Layer 7 of a small transformer language model trained on English Wikipedia (13 layers, counted from 0, width 128). Numbers have three digits each and are written without spaces.
A neuron's activation on a vector x is SiLU(gate . x) times (in . x), where the dot is the dot product.
The model reads these tokens: " c" "ent" "ur" "ies" "." " The" " " "ver" "y" " l" "im" "ited" " s" "up" "p" "ly" " and" " re" "l" "at" "iv" "ely" " h" "igh" " le" "v" "el"

The vector x that enters this layer's MLP at each token. A number n stands for (n - 500) times 0.0083.
0 " c": 467450506496524442491537570551460477445595489375579408474609509489541502488539513535472431536510505483420551550500477430525524337556503531349432489580471641643639543421369580922415481644453452438471563444508436444506468539526556571513529514461570596552539655527539417586441549504538603390296485583646579583448497424525565437599584479450554488500471568403473475598518514529534546474542
1 "ent": 631470357599427488593452620578480611467371500491453696506626663444229708335426466609391439456464543649442384413559505608650504434481394473581406451518538541351536576610369443765408565461512649381481526279371410391523549566436576543710590574565364568357567415449523358499490440580382451470436305503591578363482597520636529404439479548662440546458478615498417376601355467393642499551575
2 "ur": 606387341392625557584405540648571505484446421465662448503448542498208615361302622565620603567432521542366524524497403561552561440346538429350391336595494504573340685603506605788500375440550561530618377456484532527593504511510553509507371455578481496430422300378545504536615672553555464434652684586573432532387441603426375534440585468463531647414450529410380553626596624469426590557602
3 "ies": 417494511484477663541453468547485546504392570732504464575447527480446514385468474490468471620590462433386501487533608651499435506513481494346557518557438506652515603477611494976462413512444551496559372523503374478520443444594586411435480424504587435665474487432497487409576527413479486577382447493702475616649416567386501416538469468502519480457505496496507478497433435512387446648518
4 ".": 453480570498441659541563449640445427450657470623546529467512583547513413563628558640591496590489388575420514424452391415504502445454588571513552443474254499468546508348506403840481543537475540494582433564637290514431570432676479559413431521656439550433298654501473525536490568590565564430369457462746589587490452411591382430447418598584505526525349533514590319437497533466532519533423
5 " The": 501601489591571350477549420522509562552593415474424390417572543473531478477364512514500457456473449519492623594425462423509519556459754314492537428345554501439530575431411416789673455611503554449559484492571583588415554560403566479578433613505439552434429472676639565353448368505487390519361451512802492460407522290602366539561446352457636536580513532573496448492499642520549535538495
6 " ": 491583500542499520406171467595524514503508531470526516337483567575477583542622485544484584559470354521421550561549573526416471451586514501458535540438595607553448595485383353701481623469498561539492527469556430602457451547430429454530512545510610536466525549628507603470541530631555499469516568473753514444372501444554483505484519480520485517452609409509491517436459527399515461537536
7 "ver": 337465457557492618628447618468575642430504407332714501420456817528316495474423489389460539532513609558668413595429483498398579730376427436488571456401382495434465548660462611724602560491505445459551684568464439457482490533383384470477456474482439567589453634699563389467387564590575364594654451619669578620395463503499423619407522495568627408590368566591464451554401481298460464562661
8 "y": 378518511512524517567443515540536555517314375633501744573500654346472525458431459431599499689612531707627534507530677522537368508514427492566628460418593466583508515600461645765585531667704490468630634636613405631380419455352405432505463428495453414628491333508480445394611479518522459403328372677644463495629373533488451506606506575482543541462394644630449443542581471436342286641605
9 " l": 596535378396546379464421493534665619509517526379583420480510554584527395591492487478591393519533409649392431481470507536407492482421538542473395480502497652567523562350388526805500587421575551498565530398471454533465488528507561509412519401525534629390444572533532458416300573542463523672335356316539569537423559548520434474572558473441705520498450443636547561497492571492355495446426
10 "im": 507400470616353499413306509612446425428438556567542529453655596580534502285623267659596509531606669474508421437523462643476563621506360387376607313571557555356557521488594527604648551572391499543500465225404541603504734497564368790442544517544517369515437464552586493439486440491436651297389403432509543622603699400567372439555610540446425366634477502548484571623499550469425417431269
11 "ited": 450613397658541557391468541538496407428553512666443535456595334549435527419295513632499343581547332528400352593682578571420546536583552453607628343510595474455495544517579407815498632487493507545355633655442469334493486500454517603578523596437600525748515389465450423504539488465556566318430369500546444626366605579577539381486666454518389414591470350627402619508400657327538576523539
12 " s": 479445547436423538572424434539497560516430593420492571502534543519525433544641535455548452453541573546558509448495603450248468446655551546430454499542442614423647552610547530828581489602564578444561720485391445419490610513537587557498513547468725427451484610556535516433442596593389435573441483312662449478415573378480562593533569577532486497418429484517459488548564640571502580480498
13 "up": 490492450584475552459515620397561476456605538420467484367504425419324551477428477444487619472502540502540495614472475667366629573522547533477555416300590547541543429525511553761550663468531708406368420625566567517548482421582481489431576467496698408475304426390582386502620180596443563401524619484545547455696736669288492508645474555618452507525237583376260522431508381347582536581504
14 "p": 536467607556430585392471635540653438235539538507413517652444482448496460408477614484621563353504546505354596442450637644334496583523598640441403529645369531358541556448613539751564692515545527397520635756597608505468453411394561599505507479546598598433407436482420400560547462489519714310559607581516343369297481414391544467459550434576574632600334310463686582469486372518434373465604
15 "ly": 591394348346510690456553541589550612459421484461547511474723499409408366446355588618534568515495677520439459730519557484506482562702317522373585507580598491439570505375581605800604598477633438486444424754605499629446510487576710514575644468403574553536461535611395496440581550562441548333468488524596469522524325500471438626542607646624575575479692582708525696521527333502451556543494
16 " and": 527564555530420530440633412508455467579498550593377428508524545501524706390478453360585429507357565520513418438495590335586485489524515495440433384522550513547468496434473659873409632571474458584521549437546650701526416615505437618487490470659531474560662400533534578560560476464507458527520501445780496529521410373447474395607529592582635571541532428530483544520477562431461489441512
17 " re": 574502531617543297534500430531553571470495459392594443518486564371544488489464548437464512528565503449459463528548435473263516543546529669468438432644599608480394492489499443803422567577537704391292588601525554539437471507648391494488460403608457448553401642460476320498522546623545546440445552426634634504616503508470573526637553384544543406458441403459522544659642569529515707442466
18 "l": 761487479461719556431412520552483557492358455410405488495444582675570386412441463563455596666585470559402404509534432484527527346432523471430579351474648547581752263506572685712370648510465673551563566405563523458458528584554655593292577373482456540367467435448428446556294309554422401513435454469514351454490587663468508447584481559515444577721469354709471398365551628417357458499612
19 "at": 473443520584456596328383436423508295379253387360602611468478530447494456387519473601462519538457551573349474390576485469570595485368338371509417439549449515411484497519525402735401557517413261557629735391537664465550584595574554516489502425523368435539425464447500588446443473516419440464458390449438500431477583195416534365280605449716537504470436658601386455377708691497395480347589
20 "iv": 458542490553549682518368401513376395526566640427713476496366394523579620302282560489461610509606621354416593625371442621537558706532373522400438287565448512620601619568500348642611522576489475435582418628505334493568502586720495428457371445566441511408356414388467502492635517352431414531290651458486445527402656586268264361422503564549539514589476473521372389556464569556423472550498
21 "ely": 450398506498537686365517557594597590361473497595589430542690601415348427401367508371462488619509544520512397632453634419540551501581325477301553468494456466593501431344591584819408534504513495686390565553610595447466338505669656554456532363448491518560546498490354472509591472447471430261467408544659533538563428407315379501623426530470507559456595537634436573354407400625323454441610
22 " h": 582411547522523503591449514624583468480535406482468463532468507447508576461504416367535475553477522562478354385376475469405421479505467443463350688572411649527426483531562494803425414514441613418425651369550420435528460490646455565424555460524648654380289507678505364542438397560452531612380355443543472570428513518555418469605645455434544581470459496487559609558483595412456493405577
23 "igh": 496540393421510586521517541461446425268519590541605321462520351477497281330482441534462404441712441564310273429456429634439558554563330451301629364596548491462552703610465327669367522387536490313400677703532421527429393498385495638550479556438490555438481343482508450456480617553487615418499456501488675686553615274441258405508674447395458517580525554509541514598397480505579545426251
24 " le": 513546448634474401548451492632610500597511520471545553481587506550520566478618497430642439502570499330422636594649416539370377517399343524539437484515532603576697277430525448790397654362524602342399552531444436540332496561702426553448544427556647497539469642520401380474332483550405465585504422484555521599617548479595517537599581500592715479403479588641322473570581512519463529466468
25 "v": 499508380587571656637482650659402400391417552490682613382375533467678516418638300445585499547403552465385336520378577561457472491593521463601443491368438588649668385475469544649437471543409485617538446521440559427499548686416555486402570453559522378650589237542608516469548598405547383316397451411536394568561693671505530433711733559552511522587452363667432453602463377419534482438568
26 "el": 578536388555547689415349562592635556564498471614468603466507385597524471451346431485522519406561636529482429415572413623484468606389419287438532429518534552508530534813586588812425654368423493527492494638680485558593595446669629597462533404408523450484535541478551246510512471419603557493478467408548395551410532675500508549540573435567678529483405377678333630518497448392486463519476

Each question shows the input weights of one neuron of the MLP. A number n stands for (n - 500) times 0.0012.

n156 gate: 706547484380536661415441470628384543551626416437383480636377398575437294530497447458614542586390366343337507536704556587544463359447436586262447363477611477513426640391483382432477387593484494477342529649374477513475563526615318558500737523535418411637460526523555297462539434527413497662342549438523717544552497363701634621768288356500472617551487464314462201580430379529381650409719
n156 in: 335611494488475575366473403561503472328534461542540316320430607456402650528548535491488525643453302353445560373529393736436312437497500451320491428481537330355500565240424522508609552476459416552594466621485308481457431516575525500434418478521160636550506609679423341594264572416271475376657403587547426449484627369605591553590482381455542481420615554456736343469414625481541643512478
Which token does this neuron like most? 4 "."

n102 gate: 416455415547610529481458247584532606528591516568516513636419506424442423474503374316484623419544523616453295358627548529494347458545425565349365627586318478552516414633465260503614462619443566409580343781513416671376529665426411534198574532312271613672487344585412532441381465485528635497439286563412554438522506491646490455532345497457506487359425426452610333475520478764306634453503
n102 in: 675380455889518539530491521509420445530592376459467414368543452636521403539549506431617577589572555358568657533583537617471398482473500471509549557530491341628426572521616485474624476515331297545582464614246512482538697311625398420540485482547608463428365548521402488421482369450416555635597503665452473383642407447479500232566569600436613557218420427560523497758379449527506383512485
Which token does this neuron like most? 3 "ies"

n245 gate: 285721594530522565393517506578428500632582506320342425628494328454248678457474553482659422441427469569494459439613460541678425555506579509509568503469840387580459524612441383402676575503515567434377422394518552435661608531414341539583420418426369671472506528515581447518790549542282592570247384518486521429485418464470623491497523543369341418548487407448380694494657512521519488637515
n245 in: 581622533594503672380320565368478611678652563580454550610609485482310328355682500411586733683549419407593428400487608525562459500475494238401494301623641441326622412472742352529553494506368582364481618451433451618426651627562531455441438649545604447390550531609482463461661475384454469512525423457568397719574488431524445374479509460429479534491431441417491420636494298573410668594598
On which two tokens does it fire most, strongest first? 11 "ited", 1 "ent"

n320 gate: 497588579373403526590382308559646500560585635411522529481571452621536391484466419414420503406748523431456581494536535487515572413487402643697435643490522360552693402626487433337461481331541567465571229376487481464394497613574484450713284544336363370462494702465377409577671416403528378513590554421273661423519322419681618353401527487624371382415529532484472253531687644548636423471382
n320 in: 603431543466538376738567494373305416300500313583497516623585525460441525472683481543463512578371421558368657482465360475632481618639484377447332438250518681353664570444647528420396591566743589412385439445613466528527497503506451370438509393608482475374569586680506563497543456503436556561578361580505451580562463572537648482617565404425607580646753375620358373339475423423400469359710
On which token does it fire most, and how strongly? 24 " le", at about 0.72

n377 gate: 493457353542578500661521367279372487503449370702465503397431400681454539383630546645465592421276352551717415548427373606506428510445762356451445584448410443428513455592523549578560402462474599614617624574513298647478692477497561589422568423434548353642444536666268605622494461685490315404220300423569375584409481481622532442416374481578360648535523399371509607332589436638503426442364
n377 in: 305668688461451708515284616458568522757554465532539577439692638482457405451529343664698350407564494401521391633640571503379416325586660580445543433561527543448285488698488426426416431491585409521389524518467651472550595469270603419586638630438573506460469589530434553668601380534424629573574454503595349485476694435542680424406512414509365661530575559509544475599553543500593619624531
On which two tokens does it fire most, strongest first? 12 " s", 11 "ited"

n323 gate: 436558526629520313450736457458547742549536421497454581636497390500409493661580429427523385281493561389692635395480389388377578574453442552325460556477424427601497563486668513359524451347420540624339461606391567487529286510590417487721614378603473618573284487372510761445513426771592413375698410332491619535640464364622573440673506690729397450520316507586532440281599610490534517569347
n323 in: 598549542602408360430466606399522466250512313561401854569494354424442321677625479482427533635653488518432599449515552584385451403518329515393607530354400524506735566589604457531422613592346407372351473605407534543309610359424569396369582437553500448440525649509431509690576595413614378506534451437503464444561431417416455327582355506532386548419410439633512616464447436506564361404697
Which token does this neuron like most? 13 "up"

n315 gate: 377649449516545621500410545410406478656406186561387768380503299688393545465500503392652359371601425566665487727773580562614455653324454475593551459459662419432510449597297430489666522391398301412474525573617478519738567419548490534612449491620668377481490525597538516497465670438481516484478255415435478540647547516563392554513412414423411446453647677605631612538480570532481427487347
n315 in: 468442506628430585440494544549564440491658439548416577463557661616526535402368494566350389662475590555399455450327449388427433522648503387592484509620553544576555434538424525467500590469528394386396673631512763303689762430383625571681551659698497589688510679525553474667449275366428317519465563578377618518324281564459349428453455362442461597488661367594638396608632415509497641497544
On which token does it fire most, and how strongly? 11 "ited", at about 3.1

n115 gate: 561571274569478455500536611546390359475497285436607523585310484434310563484773567358509547583443329593571603353490612539512377468363428586375593569532415347417280217452513382366334288699503632643411541541374609583491618660561424357420532553531601461509558446691512429534344743544359427409446481450525534573668484438475399396522443548475460623512458330449497462594588313427388491406563
n115 in: 471352591744487608427583595525346452522466568619491340550519494516490519490651337544613509382456613379531445525442424687537532475532419163573573478301431528592642431647436608432603640636692569463567559513447506430561570596443707488443599681482484465594561614460581381546668224497650611531433431569452581418310497755484503635437506535466573466522506490541597627584506541623602786519774
On which token does it fire most, and how strongly? 25 "v", at about 3.7

n367 gate: 434552642338327507476683363513642486543349647470412293223490326602614517575695683629660594500497437253600438500483500378229510579582332378280510249636626467397538439348545418518549396620514500460394423534564569366622298486630469630452490490523660597486521578571564448349442500393412455473497592463207355641609473507497541486789386582540313358466479693514500456379503561483545415649469
n367 in: 705647482414506476458438566400595442574512519384449469578589289575546626557687552545563518357288469662579687509543364583547546566557367596512585524536506395688300551573609397443592397615653488459554311458557561375614385482548467659361345255459551552455479524503497292558455497464414591563449446342599497300587614603584626491500520452512593389615580752452520403405518656569591419637434
Which token does this neuron like most? 13 "up"

n226 gate: 333555469528542456522533535571249532699594419329522526412452598424365370363681545579513410484575461379478458531474615662757500402408458429519471421674601317471678462641574694413387481509267328587640354588466446471552395478494664571666481550515522487506455497431469516476914605480597570654264519503472434479380531392456421560519394554423479535416416609276433443363416437390436497497636
n226 in: 607398424488357432565578311503378435416628657387436232520569529433405585559407764509526520432587530385772652474527364638602605577456391600411461503447371469601323415500509485566401419500474483471524295430468447530537447536453494586506527322423553440567443635306451575648444464543317450544621535468523532387391506354462347400503494612540446444439458571409345512298653588541577529573300
Which token does this neuron like most? 20 "iv"

n54 gate: 531478524763481506415612491536419454596521252482313574591367463567361540580494559588473440506527690527625491473400497472530522430350603583635565555399579604238544333512540335395497626596400564545445566361473838589479485475534543533537420660305518429628525592669446596706515595508576457442580582340505512261289512396373500719421503347429491415512572475445523512431503466591466436539344
n54 in: 491353366580412639422597536450506491662589562355488427641365612389509506512512744497404524482351383379547405691528464263383497322473704366552533755500407637476525643555460479495515470515506437310561456473405518561626364497515290488415288405512461671542381407527488623401455476364643391566488533434500488363518596403363693464479443334555457497512611536446615270393478599479497617527584
On which token does it fire most, and how strongly? 5 " The", at about 1.3

n327 gate: 472559464458336472442684561404484423656590368465609339509562573415361436245570571476488659525500537560563466560360312506544323347577672405574608454653579372367603394469454417474703575545603551506522395642624429679533445454497424321688485570408537506597469476425395447665478555616573678367571589412394606609515412357346573576671398497568629591527387435412512411551462637333466491409286
n327 in: 564600379337606479461534317398412307617450420581562276450488428458527500551349431491318532521322494418395336541473548500405518647347549578539355458667485466403436625648548653477451568439381547582650506444328428298291464588452447497452638447442470467563464458453318351474584521676663518420422614539466621382443393346456467545342523479520474556509616473280309587515359554333436580562425
On which two tokens does it fire most, strongest first? 23 "igh", 17 " re"

n170 gate: 671454622596536497438564454563421484707458517572125609539523591617500403425615736461319567602465411328503774526321395457619606409474597642614513419435351406382563477539536663480400337414290404449301624632484588389610366388555597503660562346575393638668582481522602573409477634446362516436546299555385503503643455364371500309506457558443578500407596507487503477251437468620444448465432
n170 in: 369480276721405610536677542639447422630471420403404664708559626577231235523438631349429726457420431418585677510662406566641605325490467522546594365503403392337619397598529610439388446437423478567643519346404562552494558477523416506552555430619506206494608590455478493494282393485570519695490464612437609413461564462481484403529494481525463635506560621571321575446397448474513226494681
On which token does it fire most, and how strongly? 19 "at", at about 1.1

n87 gate: 406688485388485551727686293541618551512538396535473436503591431759439488632392594545563559430494378421474628376549512277491524440569356451699581577282598539630460467570385479418347371456667568500455474485642551551494416479536387532485440512523598464577442581541447770618623554494405440420449401707561344431539375541553411586509406446352460491456592416479671539380393333280434497456470
n87 in: 500311482371623451515537534277658494342614606600410537488537664658371473494605423536430539558593599411447658422537537388753419573457534403350552340393564479429484443531632628495649616375536343581564363497446445454589558399482509592350445352512385485455478400377398494312427420430449558488518394518554419635658660559539621536488457603418652603572456610655247515440332479524592494789433
Which token does this neuron like most? 17 " re"

n288 gate: 607560644500367543447488678516450377568571422354487727546604348638630513523557487513671448487546487571616560484480334332408661599503483615643623585404411379354480575397477583500510468529569526675407464568595546347407543440593529390692351539643769440638386375536477302487407676430604255464258487360477520471447598397761776434598324424414468595445510513707632622354598418539350418634461
n288 in: 418339462524551530402568632701636455561503472351468461473485610363515408596454542648458421434515451281622379591442497616644488536359641581476623470655423429473345473542467554495531456482530441383368427450600560626538509533641464599515485225555408415423524670344491397543443380605497707361701482538587671480333456576420428247396346590399586592430488509417529347547585530577530334686545
Which token does this neuron like most? 4 "."

n227 gate: 354517378612538397561532569433326435614443286619544680354555503469490531421431500201330460652490350376600462642298624423612406572555570464717476384524568536369605476514545445423713517510551365591600356561493576441689503296606303503510386544500766503442708425534497681338476576434564517544572469412330517645599493473696640428500523373526510310473608669377412685527598439616621405761182
n227 in: 353269466396431534406532514503347532520604471462545532390610520503396472374294483531511424529638419447400338497404454520486436454603558376500480506574457520368375204388560437525485494392667514620589754430531446457503560330454506386460486469445543434330549608534472486651460509657517529635514554506624475555822585591559509503577443565420388381329500586455484440492532619695376571483551
Which token does this neuron like most? 26 "el"

n258 gate: 547398622421426570380478697607385497471283370641345605517544350490358593554573416553483326530417446471558622355534513656516408453587606587349681457413613395325534517446275326601445497428361388487607363385573332456655694594440427471671584355532633412570449467566395297661396490638447577583399320467326293439507411451616703307341465410419317586418517544381503610425514643536655623381693
n258 in: 450587442458550537494685442458550522542379585512409500591351466512488460645541460476531428438360619452398603309353429522494622392509667393370488430503503436596469445596355380455284623290314394443528702324403407546539500565408412464451688473604671481662590537609461419775688454636403352628380341594519503352586366488451622369503442454556409561494625324451330475313600561512478509615479
On which two tokens does it fire most, strongest first? 19 "at", 1 "ent"

n304 gate: 457503515440534308364297439387546451387467550468416445578374488621414545363656368575437413414356503583556386512500573358462475543454556488512402536561527558375392422577589436495646348509418638583570509542413463619526515310482394438338460515500373715557522582494381509447576576545272634695677670551543341652451425338743706488512428673526497370610419561497584588393317367428672618587533
n304 in: 598589334413466460523409545464434466550542366421399526430451599486365608355641446486540578626433422589580586590590509708475610565435349536506386429494633502391471438460400381439590391414429486352563581483542397431486429477369630384537289304497588572410626534494628569462449634636531489500551313604538548623543385467556675638438414585508451455489277703534449341723509472596405449463622
Which token does this neuron like most? 7 "ver"

n67 gate: 451411510455569412494537259465596490545423437538349760539401526630464445425491546348451356398577517427462563410583474679563513467354703522490533600591675335493676561678539712419670369376400632800559554519391582611617552526555600529444536648431500438704668484558522583368386435602731454333474539416583616356458481475584536293736438490434422519586566356519568731411520532591562413754477
n67 in: 432590497491667561476509653554547451653630434335542581676488662699488151571541571470506388649521400725527625300591617578503569325583654316315509430598424546364650476581525383521425536470573561566531668367427420398381482618426524566697500436642387658619646396406620609509432503585515417539435558491484427491512521461367469567601374549390527546461585466588597623473325393415491418570629
On which token does it fire most, and how strongly? 18 "l", at about 2.1

n357 gate: 547342470569570397546353523273433560500588381465307399602446374500409444500421527401480617574546490620494615372429467585696460543493554404523353685576579308490720408419604626463358555552437369383417490631375550660484756400360434682593477411260626362322651603693480530388617493430428730402523560562450441548623615665602656298460535497461548345451622380368671743392585550523450533615632
n357 in: 554488374617545547532453586595611586430480500486442497614521432583359311601367378397403555536362482462339626509548429458511389461624436446667423559544535345402413582680622414594385358627315406456559433605570485464537642587432450399420545728340644380485629589547375458549660604609591363421583426632479643335370465644646500409609537444560491526334567449353404568509524627512416618400639
On which two tokens does it fire most, strongest first? 26 "el", 9 " l"

n232 gate: 449632676600398319500533414512478353534628467345622635531490427516359393386440522443352537679447477546426391644610462552427442465402412767602516481323541458267490487202653389495406503367468415466455425425397382503432630442608481553643510525503431465437436598450665484378586315447553414246430541299405709500462682472456588380393533424454396381397581516513536440407390251639455651390402
n232 in: 421398540170541327489606546371564355486636394650531226494520514428491511465525419557552401515531474483444579531588291506600409402526553520277543629396377586488380546465546685498515689444509423520671285466617410509397598538549657399581390594375408500638433486506576497494494419465548488486497486452625534467632637433440543552609385388511414471537476558511434249466568532683497572463598
Which token does this neuron like most? 4 "."

n291 gate: 374481478658523542567566455416435477437560500454677506497571449557458506429677613443382616342316572309609721481595494630426562369468624426449558490644350324577520639620616446475670437384525383331484538478456661432506715335384586287471616557503522536659442557481390279747465497447648298703433551462407677657538310655494423376621403455472644494535408355373573510459539455455597605472356
n291 in: 373491415410580369564405491464615383515458450462620438597574549549336226491584457479509467784518348694500404398752561503588581494521641559463675482518409612602603376448380589513391395577676467554567515464403420497438650463619509497482601340609312633558692463497455398426166549359319518600632342530684479521469600435497533442521419433423415442476516475442483466671572342564460482533594
Which token does this neuron like most? 7 "ver"

n101 gate: 572576380605615543656490319517327436608703598521489594430414425585543376425480683383433549471549583698604417346377682576448457422311700655364539564511433149572609408309633607457500479455440430587775556496489504475455379410646468424443286472699461464309550514577319428675471736271742464430382436380497479685667500372535638387567405536596497429486431407256639496552631330571518334521699
n101 in: 758557472561487503534596323618465488497583465404289403279597674472277382466470406429593460428399421454455620503573553668386664565391497395456488639568370470631645399500688721508687439551552586667438555561175335619359469362671522345531597638521478597478572485515558699467565550449580506472444503426552506336494663506439460624574397401560554568445516500546621540278497417438541475488407
Which token does this neuron like most? 4 "."

n219 gate: 611513465545484523603521568383395474465602543512388533612520600606618564403355497314548471598669569626217359321451701487500497746616586638510380503655394460542628298418705471472550639560555411437474462685478529367356413718594375645584471455444548588442402574627446562369481545423487422292458487404360452506597603412503526503423263490400301513522665575237676662440427400400451449660477
n219 in: 567427473512567654494370485435488488565290438483491604464281530377497524663428591646596592384452512474529576467641412525538567358497432404418427398425467450585518437384727624453568524471413512391470515637655645521450455503512563482294585446546566339374512632518509613291578331414461627467509530625492586491593607319345416374512305677520497664662432388413744636530608284629552527515623
Which token does this neuron like most? 14 "p"

n195 gate: 602500463546463476654642332552473581507715631494364333766408349510619668615516598400517533378603401497559346523479578473484380295386486575656405510476634438595390487381581456338414306700473463345500589430553429534503510483632483227561544457494440548610660607460464575494557527398689679530561534370301460710345363621673523580356254389412290560484576517530404635484266456403619446443279
n195 in: 530515408452372394647438539620576415524438346494640470485448479275494383594511512494632624582536681444714561488552642463404310633524593564485576548398440587703506381287606467487602589456422625550497432420685582527585730436654476585436600503547527643587470401681663711523388585542557512440473416670468542459319321711339299407485448536532546518382491564464520530527435449497327620536437
On which two tokens does it fire most, strongest first? 23 "igh", 1 "ent"

n55 gate: 514480569414527493493685330493618624526625544587622348464446577520703633356312466450480520436609548582698514582422419279326442457553544545440581480470453424540510437375406290483647441370490606490420418355609423762616443540460540529409363487436546753470534344533346666571239584356368269616356597510497464416737566374523440440583484260416574665660459399540713430284381533616463566411340
n55 in: 541513158442541491558451605524422574494594399322497491448656518494406408522426506528429533285308525476482500698557382607703654447710412584531441604460472532755522586394522401545305585437491527594534573393634401466554568684509479624543605466467644565420578598263488422539435540528646667567450509354440524521666684515439463405555292469604405543309415488485341602409339396598466423524377
Which token does this neuron like most? 9 " l"

n40 gate: 594536500548542709452545356519266687553472405343443458471529311503510346571586458471261380591513546243422591376650323474531474436580556419548506551378570447442523494721633519376385286478318475497613295668529497578690416481580605503487500560550573600439305462513491415454606774497506671433568375636545339312538694497589455535446469420543522640299625503522402658399457436659591430405516
n40 in: 403544463557353558303445448409406456483251595483448403405500625503388523582536544488413526371644476511350662423423427515593535590520681424436500763636772378553349569485582491367393415426549417574646611560503526444455462658509477628453471382354471764445415581357457352360617488489500395589582604468528649578503540669405425619584461465469536509477577441569433663471533584555444598540541
On which two tokens does it fire most, strongest first? 26 "el", 4 "."

n256 gate: 588521829538329327607686427628528580605439546623589297394433490548591742524662441466517565476408496595507307620430417408637472465462613751622448772341379440601602507315528663458447524355503486585476649678456524483507500531465524263458514449437641427603444507643687296403524573733418486544573358651292541643497541611555745448476441645500453414429238333534431705422327459455455497452417
n256 in: 678531573393653376694544383539478457403695370809537456564478358555497448364476242454568458353411465539404466460550509704557453685426503566332407567423497524512412512578285432609443497298580595485655715573524503662503565550636647337559683421512377544479494405618427375458494590710491621573457361439568561485457577401601512368460462503649447362551453475601476655533585574574637445589438
Which token does this neuron like most? 22 " h"

n137 gate: 560566400364550431516562490376603516526394436538506695581589542653662435484366563230549503374532500734580470442560457483686440408389728633418339536311647529464480552616553408483640542506493358747251561678516487596582349325526302430500447487456480517646490497535474606598503549358561546516477307613341539686441584513513719441633410542437541523535577236565578677298447555539797497474585
n137 in: 584534561473395641427607405365600346569482380453397354485550537543450307491456404564521322500624356710369593494497423453574534687647362470500556530405491428673459576612389650511469467362558633479494611509445639543634359469525567428500670339260494574497429497349479547465531528613427472312331402518571570376521786607633619433479480656604538394473610370402676506494503366497463775445488
On which token does it fire most, and how strongly? 11 "ited", at about 1.6

n249 gate: 410417463372393329510642534443497669477460479536419548625500520466656439462832555249262487396500691410573327605483493500490524445558643474445438707370544506493591300497528651465297450383265263581483420601358490452470301296569517684534411415655459583646587473487460260546562606286419572595418558551294402480268439417476561449571292442507631510426598459449748411493577483544604306578565
n249 in: 326546458583634536452390566650436482535536472471595421500345572467546371482374561482506601403494420368541662586387512451529359461650549497491379413653446468606494595603445367490558355500697622665268479542646518742430400467500443391285563631552446515485467515429503509512612476450485675568536674580367420462518369611589578434249660470456538560438432255338572503414362638368457557435278
Its three highest activations, in order, are on tokens 14 "p", 1 "ent", 19 "at"

n23 gate: 483534258471650354530394348487443517629754548494624621572279371451614460563554620355595461540353571503474376549584460439398537427444547526394453579355490572437439474523513467338557451581434556610523604487448387513340440420517260374540620660551500497480580797425500403726483384497552357592341421320418644404279395449500497638286459517385465759519554590319642278584683477503620714490619
n23 in: 632491473563331412576594640512398543322467509506629365554522251482534294491535454584340416509641522530571315428485399469656290503427590459537497684573606516442457515512479573550525402435406536494610408419605521540529570617412609452280610593500397426648482518458601577576448424514653619719589373299414494515652705376434545403424283360494582428446469524415320348443500688328448500392470
Which token does this neuron like most? 14 "p"

n355 gate: 412399518491557547525468500473446372494549474452555280525541522655239500509547531531457405384549462509609550356760325554485494537335379639547447522351627484650462583516509603535344451594438377488313296260518541522699397682556457421606612494371614720537377466454430348554488525552546578589360404377415540353484463470654407454686462379464177482613468425506444357552535457713456478445379
n355 in: 518677524509612446395670443482524518565464478540527652423378578291664434521574561503449571476610335585556445358564494638500503524479731683539446494482300558433442655612424497477442535629479690568494585518461346455311551379560607312418425542610351612536506452408515540448590530525346642438379446420452601572533515415577491548357431191616592589550611449288626337606445446452676560619641
On which token does it fire most, and how strongly? 1 "ent", at about 1.1

n176 gate: 367624415292520431513485520487473781423471483715435423389520352457453513411541377529660403653477490590634473393527474312643309549378712366662397650342687448185527500636662563426436565510402480510533577419572589695532596457668539539493351474456376680493390497374422226522523619500627523367460467272477474630556291417432556448399538615516453575626446596585509411474164559441520500555520
n176 in: 696327489363222674411448567497559535545460708405489506523617584318450647413489497529509429684540394477523447469547718509245397517523518531549456440604367424383668362597526564522530369421417534599500384569391584456562451360573514381651416543564454523497620335489645518486372602575491546428442309443508554684465578483517517497670483578506533402438441395448630636324447586586418428552480
Its three highest activations, in order, are on tokens 1 "ent", 11 "ited", 16 " and"

n210 gate: 523464405371322369618470449413335564453569402365541539383445241576371500397710539519433472435693428597391639541367426490441581618324513658375532551452490461384399620445503609478644462413373424513538694440513404693571401642423563388458612528352455474681600592635484678599529683462532638551571484522234405448478459661516404487605311624346362471547451355503558650315715510592555411386471
n210 in: 494497584354549477500503282625500443469452541683357615503399330503618559503376440689424614511396575467395347506653574439445411455392375478392471317375503485463633452428514375463651558508367579386392422643503300597434526486571438489608471368464257632548601588533277506371491614518559483536355511657447419407548416519581469514444505361366664506355512469413419426517462551446554624461506
Which token does this neuron like most? 13 "up"

n10 gate: 459593696446314346544654490397683284567712402579429414527607507415500500391607514402463477503493444410686424493628634483602400517459301731449431591418497423407694399297548357447807517560310463554469507773399610596556493345353317510750586513520344583486455578466607407582538603378540603608493575500319500648537628291500639585500435568388369426393423665249568527467486473493459561240619
n10 in: 285452528463576494622509416393510525387537542629633652500478466519475438534354374534724525525435506543567567642589582484397421691459404497544324708584665374497465478332538619403558567323369655433353537682463484626548431550509534463503513602364463503419563444405402614434651268480423406457302459333431620533394395536429466338450470650612554472264295506690491635660458347571743556457597
On which token does it fire most, and how strongly? 14 "p", at about 0.37

n127 gate: 357417581464642493631556352449566530715568524459591384617497500392550592562378467552422510530484527500392530464493164567611393608277718516398639392536477520441360338510421595401386503679513711503319616425549487536452747576497646558480510636389529427608367503706529457601345569455348576432559320458384565519484441471756320595500316264589434409526547490507850595510446539526609435532412
n127 in: 464474468327352318519625520468335425424446470400506266403523156426543237487500411461545516392429371465636490506563324440814642572422703409510588532432477486435397387664516412492540541747461474602653535574683660562343435546676748522552585593509416424377424610590586378572663500440503516458588464658555356635490455573410383584300432471443491500474517520726357467516493451481510361622562
Which token does this neuron like most? 5 " The"

n24 gate: 483480616484474382529601382392490566519387600472529563484407627399470484395494553403471680470342171356351513474676405457724590533533580364441408500363510400270603678338641507497560356561536445651405446426545680424693461372451438538477388529465338672539444552497625563384539493533606431571539581510408368365555455386723412285568460520408371448670477638532428323272633497711708614471699
n24 in: 537601545416359446418511389522549506419520550437348566542439594415425560437419517466594444434711503567403460607471408686492546563677366574486308574543537445405468404327397543534616609392707407497391321587683526520536260417549503422506420483516596451222411605424508468503497443531593643500509506438434486536409559409531381506460443699310503283352465534392543531665529443455609627523409
Which token does this neuron like most? 25 "v"